Layer 5 of a small transformer language model trained on English Wikipedia (18 layers, counted from 0, width 64).
In attention head 0, each number of a token's query is one row of weights dot the token's vector x. The head spreads its attention over the tokens so far by the softmax of query dot key.

Query weights of the head. A number n stands for n times 0.0068.
q0: 25 29 6 12 7 -7 7 -11 15 19 -2 5 15 -2 -14 26 12 -23 -19 -21 8 -8 26 5 2 11 -19 -11 7 0 1 6 5 -7 -14 0 5 20 32 13 -14 1 2 31 11 -17 -26 7 -26 -2 -1 -20 -6 10 -27 3 -13 24 11 -20 -5 15 2 21
q1: 12 23 -16 -39 5 -22 -8 2 -2 -18 0 -20 -14 -6 4 -9 34 -4 5 -24 15 -22 6 29 -16 -7 -3 -2 -14 38 -24 12 6 -14 34 19 15 9 24 40 34 -21 2 -18 8 4 1 -18 71 -15 -18 17 -17 -51 35 -29 -4 -10 -4 38 3 3 -17 -12
q2: 1 -12 20 11 -13 19 42 28 -20 -1 5 52 -6 34 -5 19 -13 -42 46 16 -43 16 -8 -22 41 34 1 2 5 -36 -4 10 -27 44 -26 5 8 22 6 -25 12 10 20 -32 -11 21 -43 15 -87 -3 -2 -12 43 -25 -13 8 -19 -26 -24 -53 -1 -39 35 -22
q3: 14 -31 -17 30 -32 -41 -7 14 42 -6 1 39 9 -19 -15 19 -3 -6 15 -28 -19 -1 -53 22 33 24 -30 -18 9 -15 23 -45 3 -42 -39 39 -6 0 -30 -15 24 26 58 6 -3 -12 -4 -5 4 4 25 -31 -13 11 -25 -22 5 76 25 22 -8 3 -54 6
q4: 28 -7 -10 -3 -6 -13 9 25 35 -7 -7 12 -2 -21 -1 15 -17 -1 -18 -4 -17 41 -10 20 4 36 -57 39 7 8 2 -19 -14 -21 -17 18 1 -20 -23 1 -30 -22 22 -17 18 -38 39 -21 13 17 0 -20 -7 1 -37 -13 34 75 8 27 22 -9 -20 1
q5: 11 -24 -4 48 -30 23 -13 -40 16 -9 -1 36 13 10 25 -25 -5 27 1 -53 -9 -14 21 25 19 -28 -4 -14 -31 -3 26 -26 -29 2 -8 8 -2 -12 -17 -50 15 13 6 22 34 18 -15 14 -7 -30 49 -21 18 6 -2 -6 3 33 25 11 8 19 -9 -23
q6: 12 -29 -2 30 -30 -31 -2 31 -28 40 7 12 -32 -25 -2 40 10 55 22 10 5 -20 6 20 38 -34 2 1 -5 19 5 -18 2 12 9 -26 -12 -11 18 -4 -20 13 -52 -6 -16 9 20 -28 -18 -8 -14 32 -26 -10 25 13 -10 -11 -27 30 44 -10 7 25
q7: -17 -13 -3 -43 -27 -28 6 -32 3 -2 -5 14 19 -38 9 17 -50 -26 13 7 -22 -26 46 -6 -5 4 27 24 11 0 -1 1 -13 20 32 -38 -40 25 36 25 2 -6 -27 19 2 19 -4 22 0 -33 -1 0 13 5 -7 24 -18 3 13 37 3 -13 -21 12
q8: 26 8 -5 -23 -9 -4 -44 -47 -13 -25 11 16 -20 7 -6 -4 15 1 8 -13 -6 -6 7 22 -13 -19 -5 -8 10 -11 13 40 18 -12 37 -6 -30 -3 -19 31 10 17 16 -16 13 -10 21 -12 5 25 -5 -5 0 10 2 -11 -2 9 -44 29 21 1 -27 0
q9: -27 9 -6 26 -20 -7 7 -19 -26 -34 9 -5 -1 -1 24 19 -7 11 56 6 -15 -29 -24 22 -7 14 22 -37 4 -22 17 -4 5 44 -11 -18 18 -28 -13 -9 4 -29 -38 -13 11 5 -11 19 4 12 9 1 -8 35 18 13 6 8 10 -19 -8 -2 37 55
q10: 18 5 2 9 -16 -27 10 -13 0 8 38 7 22 12 -12 15 19 30 -30 -20 28 -32 -24 -14 55 13 -1 16 -4 -15 -49 -21 -7 -42 15 -16 -21 21 -9 -17 11 4 -39 16 1 -16 6 43 -8 -8 11 25 45 -35 31 0 42 -39 -28 26 -7 -13 -68 20
q11: 36 -15 -28 -28 30 -33 12 -26 -13 -25 -9 42 -4 -1 -22 -2 -3 34 10 0 20 6 21 -10 -8 9 18 6 21 24 3 -1 2 -2 10 3 -6 8 -14 36 3 -12 35 12 -19 -6 -26 -46 56 -2 -39 5 -50 14 -10 -10 14 -18 3 -9 6 18 40 -24
q12: 37 -27 -70 1 2 -20 -46 -24 -24 -7 4 21 -11 -25 -36 -8 11 43 -29 7 30 -16 39 -5 8 15 -15 9 -18 15 -14 19 8 -27 0 -26 4 50 -20 -9 26 -24 -13 -7 -24 13 -19 -3 42 6 62 -44 -30 -25 -44 39 17 18 17 56 -23 13 -37 18
q13: 5 -7 -26 17 -41 -33 -25 -6 13 13 3 4 2 19 6 27 -10 10 -71 -21 -23 1 11 20 20 -5 1 -21 1 -12 -22 20 40 -16 12 13 5 21 -39 -7 29 -9 -9 25 -31 -1 -38 39 11 -30 -38 -19 -16 -14 -4 23 5 35 29 23 24 20 -27 33
q14: -18 -18 -9 43 6 4 10 20 11 -7 -11 2 5 -30 11 -8 -32 20 -13 -22 -32 8 42 17 16 -19 -6 -9 -57 -6 -17 2 -40 10 15 -21 -23 38 14 -7 55 19 -1 5 30 14 7 -46 16 23 2 8 8 -20 -12 -14 28 -10 14 -6 18 -18 9 21
q15: 23 -3 34 6 -22 5 -15 28 22 14 -20 -25 58 19 48 -13 18 4 -26 -5 5 -6 -22 16 44 32 22 7 -20 -44 -78 -31 -26 -65 -11 -4 38 -22 -20 -8 -22 -25 21 7 6 6 9 29 1 -22 4 4 9 -23 -16 26 33 9 34 38 21 14 -20 22
q16: -21 29 17 -3 27 26 -26 -55 -4 -57 7 14 -4 4 -12 -8 26 3 11 -21 12 -15 4 -16 -9 -29 21 -4 24 -31 42 16 37 -38 27 14 18 -3 14 42 2 22 -3 32 46 -44 -18 -12 -28 46 3 -13 5 -23 -1 -8 -27 -70 -7 21 -9 0 -39 -34
q17: -45 27 -33 8 -13 -1 -10 -28 -10 -25 4 53 3 37 9 1 -15 11 -5 -13 -9 34 -5 -45 6 -2 15 -11 -3 -22 34 -32 12 -19 1 -7 -24 10 29 -39 11 3 16 37 -40 12 0 18 20 75 22 36 -4 -4 12 -2 -8 -38 -4 5 -4 13 -39 20
q18: -19 0 -19 18 19 45 40 33 -13 -23 15 47 -14 -40 -2 18 -14 16 2 7 0 22 -45 -21 20 -10 -20 16 1 9 19 41 46 -20 -21 -25 10 -8 21 -35 -14 -40 -20 -13 -33 21 22 -43 4 3 27 9 -4 -1 -3 -17 -3 22 -1 -30 -2 -18 25 14
q19: 6 36 -20 24 -24 29 -19 -9 -4 -27 2 -22 -27 7 10 -39 9 36 -21 32 -40 15 -13 14 28 22 23 -1 31 -3 -16 -23 -7 43 14 -16 1 10 -40 -24 69 -16 -33 -9 5 -13 -18 21 4 -32 -7 -20 -4 -11 29 24 -16 -12 -4 -38 11 10 -14 -31
q20: -12 -1 8 18 -19 -4 -8 -34 -39 -17 4 -19 16 -1 0 33 7 -1 -5 35 3 30 -24 7 3 9 11 18 5 -34 10 -30 -4 16 -31 9 10 72 37 11 -19 0 -7 -11 1 -8 -13 47 -33 29 30 -6 -11 -44 -47 31 4 11 -8 13 28 -39 0 26
q21: -25 6 12 5 -3 14 -16 -25 27 -15 6 38 7 -6 -5 23 15 29 -22 -6 -35 -2 -42 9 8 -37 -23 -15 15 1 4 -6 -38 -4 -39 27 5 17 -58 32 1 34 1 51 -22 -8 7 -28 -4 -15 -7 14 7 16 -28 9 -1 -5 20 27 4 -1 3 30
q22: 42 9 29 -18 -36 12 -39 2 35 -8 15 -32 -25 -12 37 -5 1 -11 13 -17 4 -52 5 7 40 0 36 -11 7 6 4 21 48 2 -5 54 -5 -24 -34 13 17 -56 -1 15 -8 52 -15 15 20 26 -20 -6 -23 10 15 22 14 -29 -18 -16 24 -28 29 -16
q23: -7 -14 5 5 0 -19 40 10 36 -1 13 22 31 -53 -12 8 -33 -52 18 8 19 -22 39 -7 -8 -22 27 16 17 -2 32 33 -34 -23 -18 14 -5 -2 -4 -4 11 -8 -4 -23 -33 10 9 -40 46 -37 -8 -20 -19 24 1 -23 -11 18 1 12 26 3 15 -2
q24: -31 8 -21 -94 -2 -18 46 -27 9 15 28 13 6 14 14 4 10 71 6 -12 -8 5 -9 -32 19 -8 -15 -13 38 2 34 -64 18 6 -24 12 -14 -40 -3 -35 6 -16 11 25 -5 -19 49 6 8 -6 -32 -10 -5 32 -3 2 9 -66 -9 0 20 -1 10 40
q25: -61 3 36 12 50 13 1 -8 -25 16 -1 67 12 -53 14 -41 16 -16 21 57 13 -5 -38 -30 12 23 25 -4 2 -19 -3 10 11 10 2 -10 2 31 -10 17 -35 -12 22 -22 15 4 41 21 8 -5 42 -22 -10 8 -15 5 -11 8 62 -4 -86 -33 -17 -4
q26: -22 30 44 -10 -20 -12 10 31 29 13 -1 -10 31 -19 -34 -4 -7 -7 28 31 4 -10 -35 -11 -2 15 4 -39 -52 21 36 0 -35 -19 -30 3 -36 20 -3 -48 11 52 -14 19 -30 -10 -4 36 2 -10 44 -36 9 -8 34 44 -1 9 37 -23 -12 40 -54 32
q27: -12 7 5 45 4 -22 35 -8 -2 -9 -7 -30 13 -17 -20 8 -30 -8 -27 -3 -4 -66 7 -8 36 10 30 33 -14 24 12 -23 22 2 20 23 -64 4 -20 50 -30 31 9 17 4 -17 26 -10 2 27 17 -2 -22 11 -27 24 -8 4 -20 9 0 25 19 10
q28: 42 -51 32 24 -18 3 -8 15 -5 12 -34 -12 3 6 -1 15 -4 47 4 -12 -59 44 -16 -31 4 -13 2 -2 -25 29 19 4 16 3 -43 6 -24 28 -13 -2 -15 -52 33 7 -15 20 44 -34 -47 11 1 -28 5 -20 -40 18 -15 18 8 0 14 21 -4 -1
q29: -10 -36 -3 -31 1 13 7 10 2 4 -25 13 -22 3 -66 34 -27 -26 4 41 21 13 45 -24 10 45 -12 -16 -5 17 -13 -10 -9 51 12 -23 -31 35 11 -18 2 -13 5 -3 4 13 -38 -7 -9 45 39 -9 11 35 -15 27 -12 -9 -24 8 -21 0 8 16
q30: -9 20 -28 -11 52 1 8 -29 19 -8 -8 36 -21 -26 -39 9 22 10 -30 -24 34 3 -13 27 6 -32 33 15 -41 18 -33 -6 -9 -54 22 3 43 22 5 -2 -12 -30 -27 17 15 12 -21 46 18 -13 20 12 -27 -40 -29 -1 23 8 2 22 41 -3 11 18
q31: -10 -30 21 34 24 15 -9 -17 15 16 22 5 21 6 -45 -24 5 -6 -14 -2 4 -42 -21 -7 32 -26 8 14 -12 19 43 24 -8 -11 -52 -46 3 -11 -7 25 47 39 -10 16 20 28 -12 10 -40 3 8 -23 11 -1 -3 -1 12 8 18 30 -16 -18 -38 -22

Each question shows a short text with each token's key, already scaled and adjusted for position as the last token sees it. A number n stands for n times 0.015.

Then comes the last token's vector x. A number n stands for n times 0.042.

0 "rel": -7 -10 29 24 24 42 -2 5 10 11 -11 -10 1 -15 -19 -21 12 0 -4 8 2 14 3 -2 6 3 -3 1 4 -7 -9 6
1 "imin": -12 -15 30 16 50 32 -6 6 -16 4 -4 -3 0 -19 -4 3 -2 -16 4 20 -7 8 13 -8 -10 4 -3 2 0 6 -7 -10
2 "ary": 5 -10 7 16 11 43 -10 3 -24 0 -3 -11 12 -20 -13 -11 31 13 -5 11 9 -5 -9 -23 -8 4 -16 -8 -3 3 -3 16
3 " round": 15 2 10 11 35 37 10 26 -6 -7 -3 -21 5 -19 -12 4 17 -3 -7 25 -5 -19 -4 -10 -6 12 -6 -1 6 3 -6 -18
4 "===\n": 2 5 0 10 31 70 25 18 2 1 1 0 13 -6 -20 12 6 -7 12 13 -1 -2 -3 -2 -17 17 -12 1 24 -11 10 -2
5 "====": -9 14 7 22 51 76 -5 19 2 -14 19 -10 42 -22 -14 12 -3 2 11 3 0 0 -10 -9 -5 4 -9 -6 9 -6 12 2
6 "P": -8 7 -5 -3 33 67 10 18 1 -3 -3 -6 -2 -10 -8 8 15 -5 3 -6 -18 5 -2 -11 -5 14 8 -8 30 -17 -8 12
7 "ool": -4 3 9 13 37 38 -9 17 0 -2 -1 -36 11 -14 -25 10 23 1 -2 -8 -5 -3 -6 -5 -3 35 7 -6 -3 1 -4 -11
x: 32 -36 8 28 -19 -23 -4 -38 -16 15 -21 48 -4 -7 6 -7 -3 8 -34 5 -3 18 21 8 9 34 25 -5 -3 27 -19 -6 36 44 38 18 36 -8 3 -22 -4 -13 50 -13 -12 -34 29 -14 -17 -32 24 -21 0 -27 4 18 -24 -42 -24 4 -36 -28 3 5
Which two tokens does the last token look at most, in order? 4 "===\n", 3 " round"

0 " |": -9 1 16 2 21 74 7 15 -5 2 -18 7 2 -6 -8 16 7 5 -8 21 -9 -8 -3 -11 -10 -3 -2 5 3 -7 -2 -6
1 " ": -2 3 11 3 30 51 7 14 -7 -4 -7 3 9 -22 -15 5 17 0 1 14 -6 -5 -7 -16 0 15 7 -2 -3 0 -13 -4
2 "3": 7 6 3 2 30 40 14 7 4 5 1 -9 -1 20 0 18 1 0 4 4 -13 4 -12 -16 3 8 6 4 1 -8 -2 -5
3 " |": 9 -3 27 0 27 60 11 11 11 4 -8 11 6 -7 -9 24 -9 -9 -10 13 -10 -7 -2 -9 -12 -1 0 -3 -8 -4 -5 -6
4 " ": 0 4 17 7 35 44 9 9 8 0 1 5 14 -26 -18 6 8 -4 0 8 -5 -2 -12 -13 3 13 9 -8 -9 1 -18 -6
5 "1": -6 4 3 5 36 36 21 6 7 10 1 -14 8 3 -5 20 0 1 -1 -1 -13 10 -13 -22 5 15 9 0 4 -6 -15 -8
6 " |": -10 -5 29 -2 29 56 13 11 -9 1 1 9 9 -8 -9 26 -14 -9 -11 11 -9 -7 -5 -10 -8 0 2 -4 -9 -3 -8 -9
7 " ": -2 3 19 3 30 43 11 10 -8 3 4 5 17 -28 -16 7 6 -3 0 9 -3 -5 -12 -14 3 14 10 -7 -8 4 -17 -8
x: -6 -16 14 29 -11 -21 -37 5 11 13 -37 33 -9 -19 25 5 -10 30 -13 18 -23 13 34 15 14 19 -20 -23 -17 19 1 -11 -7 46 23 16 12 -13 -46 0 -45 -19 35 -9 3 -22 28 8 -9 -37 11 -10 -28 -26 35 -5 -38 28 -8 31 9 35 -10 -11
To which token does the last token give the most attention? 5 "1"

0 " of": -13 -5 -6 21 7 58 -2 8 3 0 -7 -14 1 -11 -11 6 19 15 8 19 7 5 -5 -7 -21 18 -10 0 17 -3 6 0
1 " S": -1 12 -14 -1 5 49 16 12 -6 -7 -3 -12 -10 -7 -6 3 31 8 12 7 4 0 -2 -14 -2 25 -11 -1 24 1 -6 9
2 "eat": -4 -1 11 -2 24 36 4 16 -6 0 -23 -13 6 -26 -1 10 32 2 -6 -1 -7 -20 0 -5 -13 16 -8 -19 -8 -2 -1 7
3 "t": 7 -8 5 -11 32 20 2 25 -10 3 -18 -13 0 -10 -4 6 20 7 4 -3 0 8 1 -3 3 21 -4 -9 3 -11 14 -5
4 "le": 1 -7 2 8 31 35 1 24 9 -4 1 -12 12 -10 -19 -7 21 13 15 -13 -3 1 -12 -4 9 13 6 -1 -10 -4 0 3
5 ",": -7 6 -29 24 1 49 -4 10 15 22 -12 -17 10 -14 -10 0 25 27 16 19 11 -1 -3 -13 -5 20 3 -3 2 1 11 7
6 " she": 0 7 1 8 46 36 11 14 -3 -5 7 -16 22 -2 -12 22 18 3 11 7 3 -9 -7 -18 6 21 -9 -10 -5 -7 4 4
7 " began": -2 -7 8 24 29 54 0 20 -1 0 -4 -30 24 -6 -24 25 6 11 2 29 3 -15 7 -15 -20 14 -2 -20 12 3 8 6
x: 39 -13 -32 70 -8 -3 -13 0 3 2 -35 48 11 23 8 -26 -21 21 -20 -24 -9 -15 31 0 -1 16 17 -15 -22 31 -16 -12 -7 19 24 -27 10 -9 -31 -17 14 -16 37 24 -10 -27 38 23 -2 -25 34 -8 -26 -51 -7 -1 -26 -1 13 25 -1 23 -10 -10
Which two tokens does the last token look at most, in order? 7 " began", 0 " of"

0 "ig": -14 4 10 6 22 18 6 8 7 14 -18 0 -2 -3 13 6 10 -13 2 15 11 8 6 -18 -1 -5 -10 -5 -3 -11 4 -5
1 " en": -2 -15 6 -2 22 29 -13 10 -14 -6 -15 -5 18 -28 8 -10 3 -13 -3 0 -4 4 -11 -4 -17 -7 1 -1 -15 22 4 7
2 "ough": 2 -7 12 15 24 59 -7 21 -15 -4 -14 -14 19 -39 -9 -6 25 12 -2 9 5 3 -9 -9 -9 22 10 -1 -2 0 -2 12
3 " to": 10 -7 -4 8 21 47 -11 18 2 -10 7 -20 12 -5 -8 14 26 16 -7 35 2 3 -18 -14 -28 12 -2 -8 3 3 12 6
4 " support": 9 -4 15 21 33 54 7 30 -6 -15 5 -20 20 -24 -24 -4 19 -4 -9 23 2 -3 -10 6 -12 13 12 -3 -5 19 4 5
5 " a": -4 7 4 8 31 50 16 22 -9 -19 8 -12 17 -21 -20 8 23 -9 6 -3 -1 4 4 -9 -12 1 -11 3 -10 2 3 10
6 " large": -1 -2 17 16 30 57 -10 9 -10 -20 10 -22 28 -23 -28 17 5 -5 6 0 -3 4 -2 -12 -25 7 5 0 2 14 4 12
7 " t": 3 15 1 -9 37 55 14 22 5 -9 -5 -22 -3 -3 -25 0 25 -13 2 0 -3 12 -12 5 -6 28 -3 6 -8 1 -3 10
x: 21 14 7 39 -6 -1 -18 9 -39 11 -8 22 -5 -6 -7 4 15 25 -24 16 -7 11 12 10 16 6 43 -3 -59 -4 14 -39 11 40 48 -1 27 -21 -22 -12 -11 -25 33 1 -8 -37 0 -7 -4 -48 20 -46 15 0 11 -3 -58 -8 13 33 0 15 -4 -33
Which two tokens does the last token look at most, in order? 3 " to", 4 " support"

0 ",": -13 14 -13 19 10 59 5 12 -3 -6 4 -24 17 -15 -16 7 20 24 16 23 3 -3 0 -13 -5 12 6 1 8 -1 7 7
1 " L": 2 8 -9 -5 28 38 6 21 1 0 -2 -11 0 -4 -15 15 20 8 19 -8 -9 2 -4 -1 -4 38 0 -1 12 4 -9 6
2 "onn": -10 8 7 0 25 27 -11 28 -1 4 -16 -21 -1 6 -18 28 22 6 -9 1 10 -3 7 0 4 28 -1 5 -4 -15 6 -1
3 "ie": 2 -14 13 8 33 28 12 3 -2 4 6 -15 13 2 -25 10 17 1 16 -9 4 -4 -2 -7 -1 -4 3 -2 -16 -11 9 -2
4 " N": 7 10 -5 -4 10 30 -2 11 2 9 -19 -3 1 -1 -8 5 19 -2 0 7 3 9 13 -11 2 12 0 1 18 2 10 4
5 "el": 10 -1 30 -2 15 27 0 5 9 -5 -8 5 3 -11 -19 1 30 8 -14 -2 18 -3 5 -23 12 -3 -22 12 0 3 10 6
6 "son": -1 -9 21 8 21 22 11 31 9 -10 7 -5 16 -2 -24 10 14 5 5 -11 6 -3 12 0 13 9 -8 -6 -7 -8 3 9
7 " was": 2 0 18 17 27 56 19 18 8 -1 5 -8 0 -4 -11 25 7 -5 -9 37 2 -2 8 -18 -22 8 -4 3 7 -1 6 3
x: 20 -4 -9 70 5 -11 -14 11 17 3 -39 30 11 4 4 -22 -5 23 0 -10 -4 4 18 15 22 6 8 2 -30 38 2 -34 -30 22 29 -15 19 4 -75 -22 -2 -18 15 18 -18 2 28 34 -4 -36 31 -6 -24 -51 4 -19 -26 11 6 11 11 6 4 -30
Which token does the last token look at most, and with what share of its attention? 7 " was", with about 90%

0 " home": -6 -11 17 16 42 47 19 31 3 -6 3 -32 21 -29 -30 -11 12 -4 4 1 -14 -5 -8 1 2 22 -2 2 -5 22 -3 6
1 " n": 0 -2 0 -4 25 43 -9 13 -3 -6 -13 -1 -3 -11 -22 -8 10 -25 -4 5 -8 9 11 -14 -4 1 0 11 -1 7 -6 14
2 "ation": -7 2 19 5 28 44 15 11 -20 1 -16 -23 12 -21 -18 -1 13 0 7 8 15 1 6 -5 4 13 -17 -7 -15 6 10 2
3 " with": 2 2 -8 8 22 55 6 14 4 -2 -15 -9 -1 10 -2 7 12 -1 -3 6 5 5 -10 -3 -13 6 3 4 7 -3 17 -4
4 " the": 0 5 1 18 23 48 3 14 6 -5 1 -19 20 -20 -7 4 21 4 4 -3 -1 8 8 -12 -15 17 -12 3 -6 0 7 -3
5 " most": -16 -2 18 16 42 52 0 8 7 -21 10 -14 23 -33 -12 7 -3 -10 12 5 -8 11 -8 -12 -25 11 4 6 15 4 7 8
6 " players": -5 9 5 14 30 42 24 21 1 -5 14 -20 18 -11 -6 -9 13 -1 9 23 5 -12 -15 -8 -8 17 -8 3 -5 13 12 -1
7 " on": -12 6 -17 14 32 55 3 20 -16 -1 -13 -7 -4 -1 -6 13 22 10 -10 4 -6 -3 -10 -11 -20 14 1 -14 12 5 -8 -1
x: 36 -16 -52 39 -13 13 -17 -8 4 -12 -32 53 21 6 5 16 -17 4 9 -9 -7 7 -11 15 21 27 20 -13 -23 21 -27 5 3 41 26 4 28 7 -34 -27 4 -27 25 5 -34 -7 14 43 -31 -43 32 -14 16 -28 -4 -12 -31 -6 -23 23 2 6 -20 -8
To which token does the last token give the most attention? 5 " most"

0 "over": -21 -15 10 9 18 35 -11 19 4 -1 -10 -11 13 -23 -12 -12 16 6 10 3 -14 -2 3 0 4 13 3 -7 4 -9 -13 15
1 " was": 3 1 18 20 25 62 18 12 9 -1 -9 -9 -2 -13 -10 21 7 -5 -9 36 5 -3 4 -19 -22 9 0 5 14 5 2 2
2 " l": -1 -11 19 -10 34 46 -9 19 8 -5 -8 -9 4 -25 -17 4 14 -4 15 8 -14 1 -13 2 -21 33 10 9 -4 13 -9 18
3 "aid": -7 -3 26 24 33 49 -11 22 -8 1 -8 -36 5 -12 -20 26 9 -9 -16 15 12 4 15 -5 -22 4 9 -4 5 3 -1 0
4 " at": -5 9 0 15 20 57 6 9 7 -8 -6 -7 -3 -8 -8 23 12 6 -2 17 1 -9 -4 -6 -23 11 5 9 19 3 -2 -8
5 " Sw": 6 14 10 22 22 37 -3 21 -2 -7 5 -7 14 -30 -22 -8 23 5 13 -11 -2 -3 0 7 7 34 2 6 3 12 -3 18
6 "an": -5 2 14 13 40 34 -13 29 6 3 -10 -18 33 -33 -30 7 18 14 9 -17 0 1 2 -8 14 21 7 5 -6 0 -1 3
7 " H": -1 7 0 -10 13 37 9 21 -10 7 -14 -3 -3 -9 -9 -6 34 4 20 -13 -3 -3 0 0 4 29 -18 -4 6 -3 2 4
x: 60 -36 -14 15 17 -9 -21 14 -22 -26 17 47 0 -11 1 8 8 11 -25 11 -20 -14 -8 14 38 3 9 13 -31 5 20 -27 30 43 31 4 15 6 0 -13 -28 -14 24 -9 -33 -30 13 -9 -27 -29 20 -39 -2 5 20 7 -40 -42 12 34 2 17 6 -31
Which two tokens does the last token look at most, in order? 1 " was", 4 " at"

0 "orn": -8 -1 7 9 26 23 -17 17 6 -1 -10 -32 14 -18 -17 20 10 6 -4 15 3 -12 14 -6 -5 13 4 0 -14 3 -4 -1
1 " as": 3 -4 -8 9 27 60 9 18 -15 -5 -1 -15 5 -12 -12 10 13 12 2 15 -8 -8 -9 -10 -18 8 12 -2 5 -1 11 -7
2 " Mad": 1 -3 21 -4 21 32 -10 17 -7 -15 -21 -24 16 -26 0 14 28 5 -11 10 16 -7 -3 -14 -19 15 -4 10 2 10 15 -6
3 "el": 1 -10 20 3 14 43 -3 9 -1 7 -10 4 -3 -6 -6 8 22 5 -4 2 7 0 10 -20 1 1 -1 -4 8 -13 0 15
4 "on": 3 -8 11 10 29 36 -6 21 1 -9 2 -18 12 -13 -16 14 5 0 6 -6 0 8 9 -6 1 10 5 -3 5 -16 3 11
5 " S": -4 10 -9 -6 3 38 14 15 6 9 -12 -7 -13 -3 0 1 31 3 11 10 9 -2 3 -16 -7 26 -10 1 18 5 -4 14
6 "ue": -5 7 6 10 12 35 5 18 0 -2 -9 -22 9 -17 -9 6 26 20 -1 -7 15 -2 5 -5 -7 14 8 0 -3 1 8 6
7 " N": -3 0 1 -8 6 26 -3 11 -2 10 -22 0 -1 -4 -4 4 16 -5 0 6 4 9 13 -12 -4 14 5 2 22 5 2 5
x: 30 -21 -29 32 11 -23 -26 15 12 -5 -13 54 21 -14 19 -16 -15 52 10 17 -33 3 13 7 8 21 27 18 -22 10 3 -11 23 18 0 -5 3 -29 -23 -13 -34 2 15 -22 0 -44 4 9 -28 -35 26 -10 -7 -8 37 32 -42 -38 28 17 -6 13 -15 -26
To which token does the last token give the most attention? 1 " as"

0 "7": -13 10 6 7 29 23 9 12 -5 1 -6 -15 14 2 7 15 -6 -2 9 3 -1 1 -10 -3 3 17 -10 -14 -3 2 0 2
1 " |": 0 -1 17 1 20 74 7 13 -13 2 -14 8 4 -4 -8 17 6 4 -9 19 -10 -8 -3 -12 -10 -7 -4 2 2 -8 -2 -6
2 " ": 7 2 11 2 31 52 6 11 -6 -4 -4 3 11 -21 -14 6 15 0 3 10 -8 -4 -9 -14 1 11 6 -7 -4 -4 -16 -4
3 "4": 4 -2 8 -7 30 36 18 8 9 2 -2 -2 3 18 -4 22 0 -1 5 -5 -15 5 -8 -14 9 8 6 -5 0 -9 -11 -1
4 " |": -3 -5 26 -4 28 63 10 12 14 1 -7 11 7 -6 -10 23 -9 -6 -10 11 -11 -8 -2 -10 -11 -4 0 -3 -7 -5 -7 -7
5 " J": 4 11 5 -10 21 45 8 23 -12 8 -11 -14 6 -5 -17 19 20 2 3 -8 3 -2 2 -6 2 26 3 4 9 0 2 0
6 "ama": -6 9 19 7 28 37 9 12 13 5 -9 -19 22 -31 -22 19 20 14 10 -2 -9 1 2 -9 13 13 1 -10 -7 0 27 2
7 "ica": -6 -1 17 -2 22 44 4 8 -5 -7 -6 -7 27 -21 -21 16 16 12 17 -4 -3 -3 -1 -21 12 15 2 -13 -4 -12 5 6
x: 38 -16 20 45 8 15 -8 28 2 -24 1 25 -27 -21 -5 -13 2 28 -5 -6 -34 -3 30 20 35 15 -9 -5 5 57 -3 -25 24 35 25 3 9 -2 -18 -42 -31 -5 22 31 -18 -25 39 0 -11 -35 18 -32 -39 -36 -1 1 -10 -26 -27 18 -21 8 -17 -4
Which token does the last token look at most, and with what share of its attention? 1 " |", with about 30%

0 " on": -18 -2 -23 11 27 60 1 19 -4 -6 -1 -12 -1 -7 -10 14 20 13 -1 12 0 -12 -20 -8 -21 23 4 -8 12 8 -5 -8
1 " their": 3 -8 3 9 28 42 3 14 -7 -9 1 -23 14 -15 -17 3 23 -2 -4 15 -2 -13 -2 -10 -18 10 -19 -5 -2 8 4 -10
2 " ro": 3 -11 3 8 31 37 14 4 -3 -7 2 -8 2 5 -14 0 15 -3 0 -12 0 9 -23 -5 -5 6 -4 1 4 4 -7 8
3 "st": 10 -4 7 13 31 50 6 15 1 19 -14 -9 -2 -7 -22 1 17 -1 -3 1 -2 2 -4 1 5 5 2 -15 -5 -13 -3 -11
4 "ers": 7 0 15 11 24 51 20 26 10 -5 3 -12 7 -16 -8 -13 18 8 11 18 1 -13 -7 -4 -5 19 -6 -8 3 2 4 6
5 ".\n\n": 1 2 -2 17 25 70 12 15 1 1 -2 -5 12 -4 -25 12 8 -9 14 11 -6 4 -3 -3 -17 25 -10 2 27 -19 5 -3
6 "==": -18 12 12 8 39 59 -7 3 0 -15 6 1 28 -21 -28 10 16 6 3 17 9 -10 -5 -26 3 12 -36 -5 8 4 8 -16
7 "R": 0 1 -9 8 25 53 19 17 -3 8 3 -12 -4 -1 -8 4 11 -1 13 10 -17 11 -6 -10 -3 16 8 0 31 -12 -1 -14
x: 40 -17 -12 9 -6 -25 -13 -24 3 0 -37 42 -1 31 20 -3 16 22 -11 9 -18 1 33 -7 21 25 -9 5 -23 39 25 -23 24 14 49 0 -4 11 -36 -1 -28 -35 21 -27 -26 -39 -7 13 7 -41 36 15 10 -6 29 14 -33 -34 0 3 -28 20 -1 -24
To which token does the last token give the most attention? 6 "=="

0 " ": -14 7 5 -5 18 19 4 21 -2 -1 -14 -1 6 -19 -6 7 11 -11 -2 11 10 -10 -4 -11 -9 20 2 -5 -19 15 -2 -4
1 "15": -2 7 16 7 21 31 -7 18 -16 4 -12 -11 10 -9 -8 19 -6 -3 -3 1 0 -1 3 -4 0 21 10 -8 -9 -1 -13 12
2 " August": 13 11 -2 26 16 33 -9 11 -11 5 6 -17 33 -19 -14 24 -5 14 16 3 19 -16 10 -9 1 29 -7 -19 1 8 -16 7
3 " ": 17 3 2 9 29 27 -11 11 1 9 -6 -7 24 -31 -15 0 4 2 13 4 5 -18 -10 -2 -9 19 7 -19 -11 -2 -12 3
4 "196": 9 3 18 22 30 32 12 11 13 -15 18 -17 29 -25 -18 2 -1 6 15 -2 6 -8 3 -7 9 21 3 -9 5 12 -6 16
5 "9": -5 -11 -5 22 25 35 -1 9 13 25 -8 -11 22 -8 -7 10 0 9 5 -10 17 -13 -22 -4 2 22 -2 -18 -8 7 -2 18
6 ".\n\n": 0 2 0 17 30 72 10 12 1 1 -2 -7 15 -6 -25 15 7 -7 13 11 -5 3 -3 -3 -17 24 -11 -1 25 -21 6 0
7 "==": -7 16 13 7 41 62 -8 1 -15 -12 10 1 32 -21 -29 14 10 6 3 18 9 -12 -4 -25 3 11 -33 -9 10 1 3 -14
x: 24 -40 -29 50 -22 4 3 -5 -4 24 -31 58 -4 -10 2 -25 12 18 1 -31 -20 -5 41 21 11 8 -18 -26 -56 15 9 22 11 20 40 -17 -4 -2 -36 -30 -14 1 33 36 -5 -8 17 17 -14 -18 11 -30 16 -25 39 -22 -3 15 2 2 -15 15 -14 -15
To which token does the last token give the most attention? 6 ".\n\n"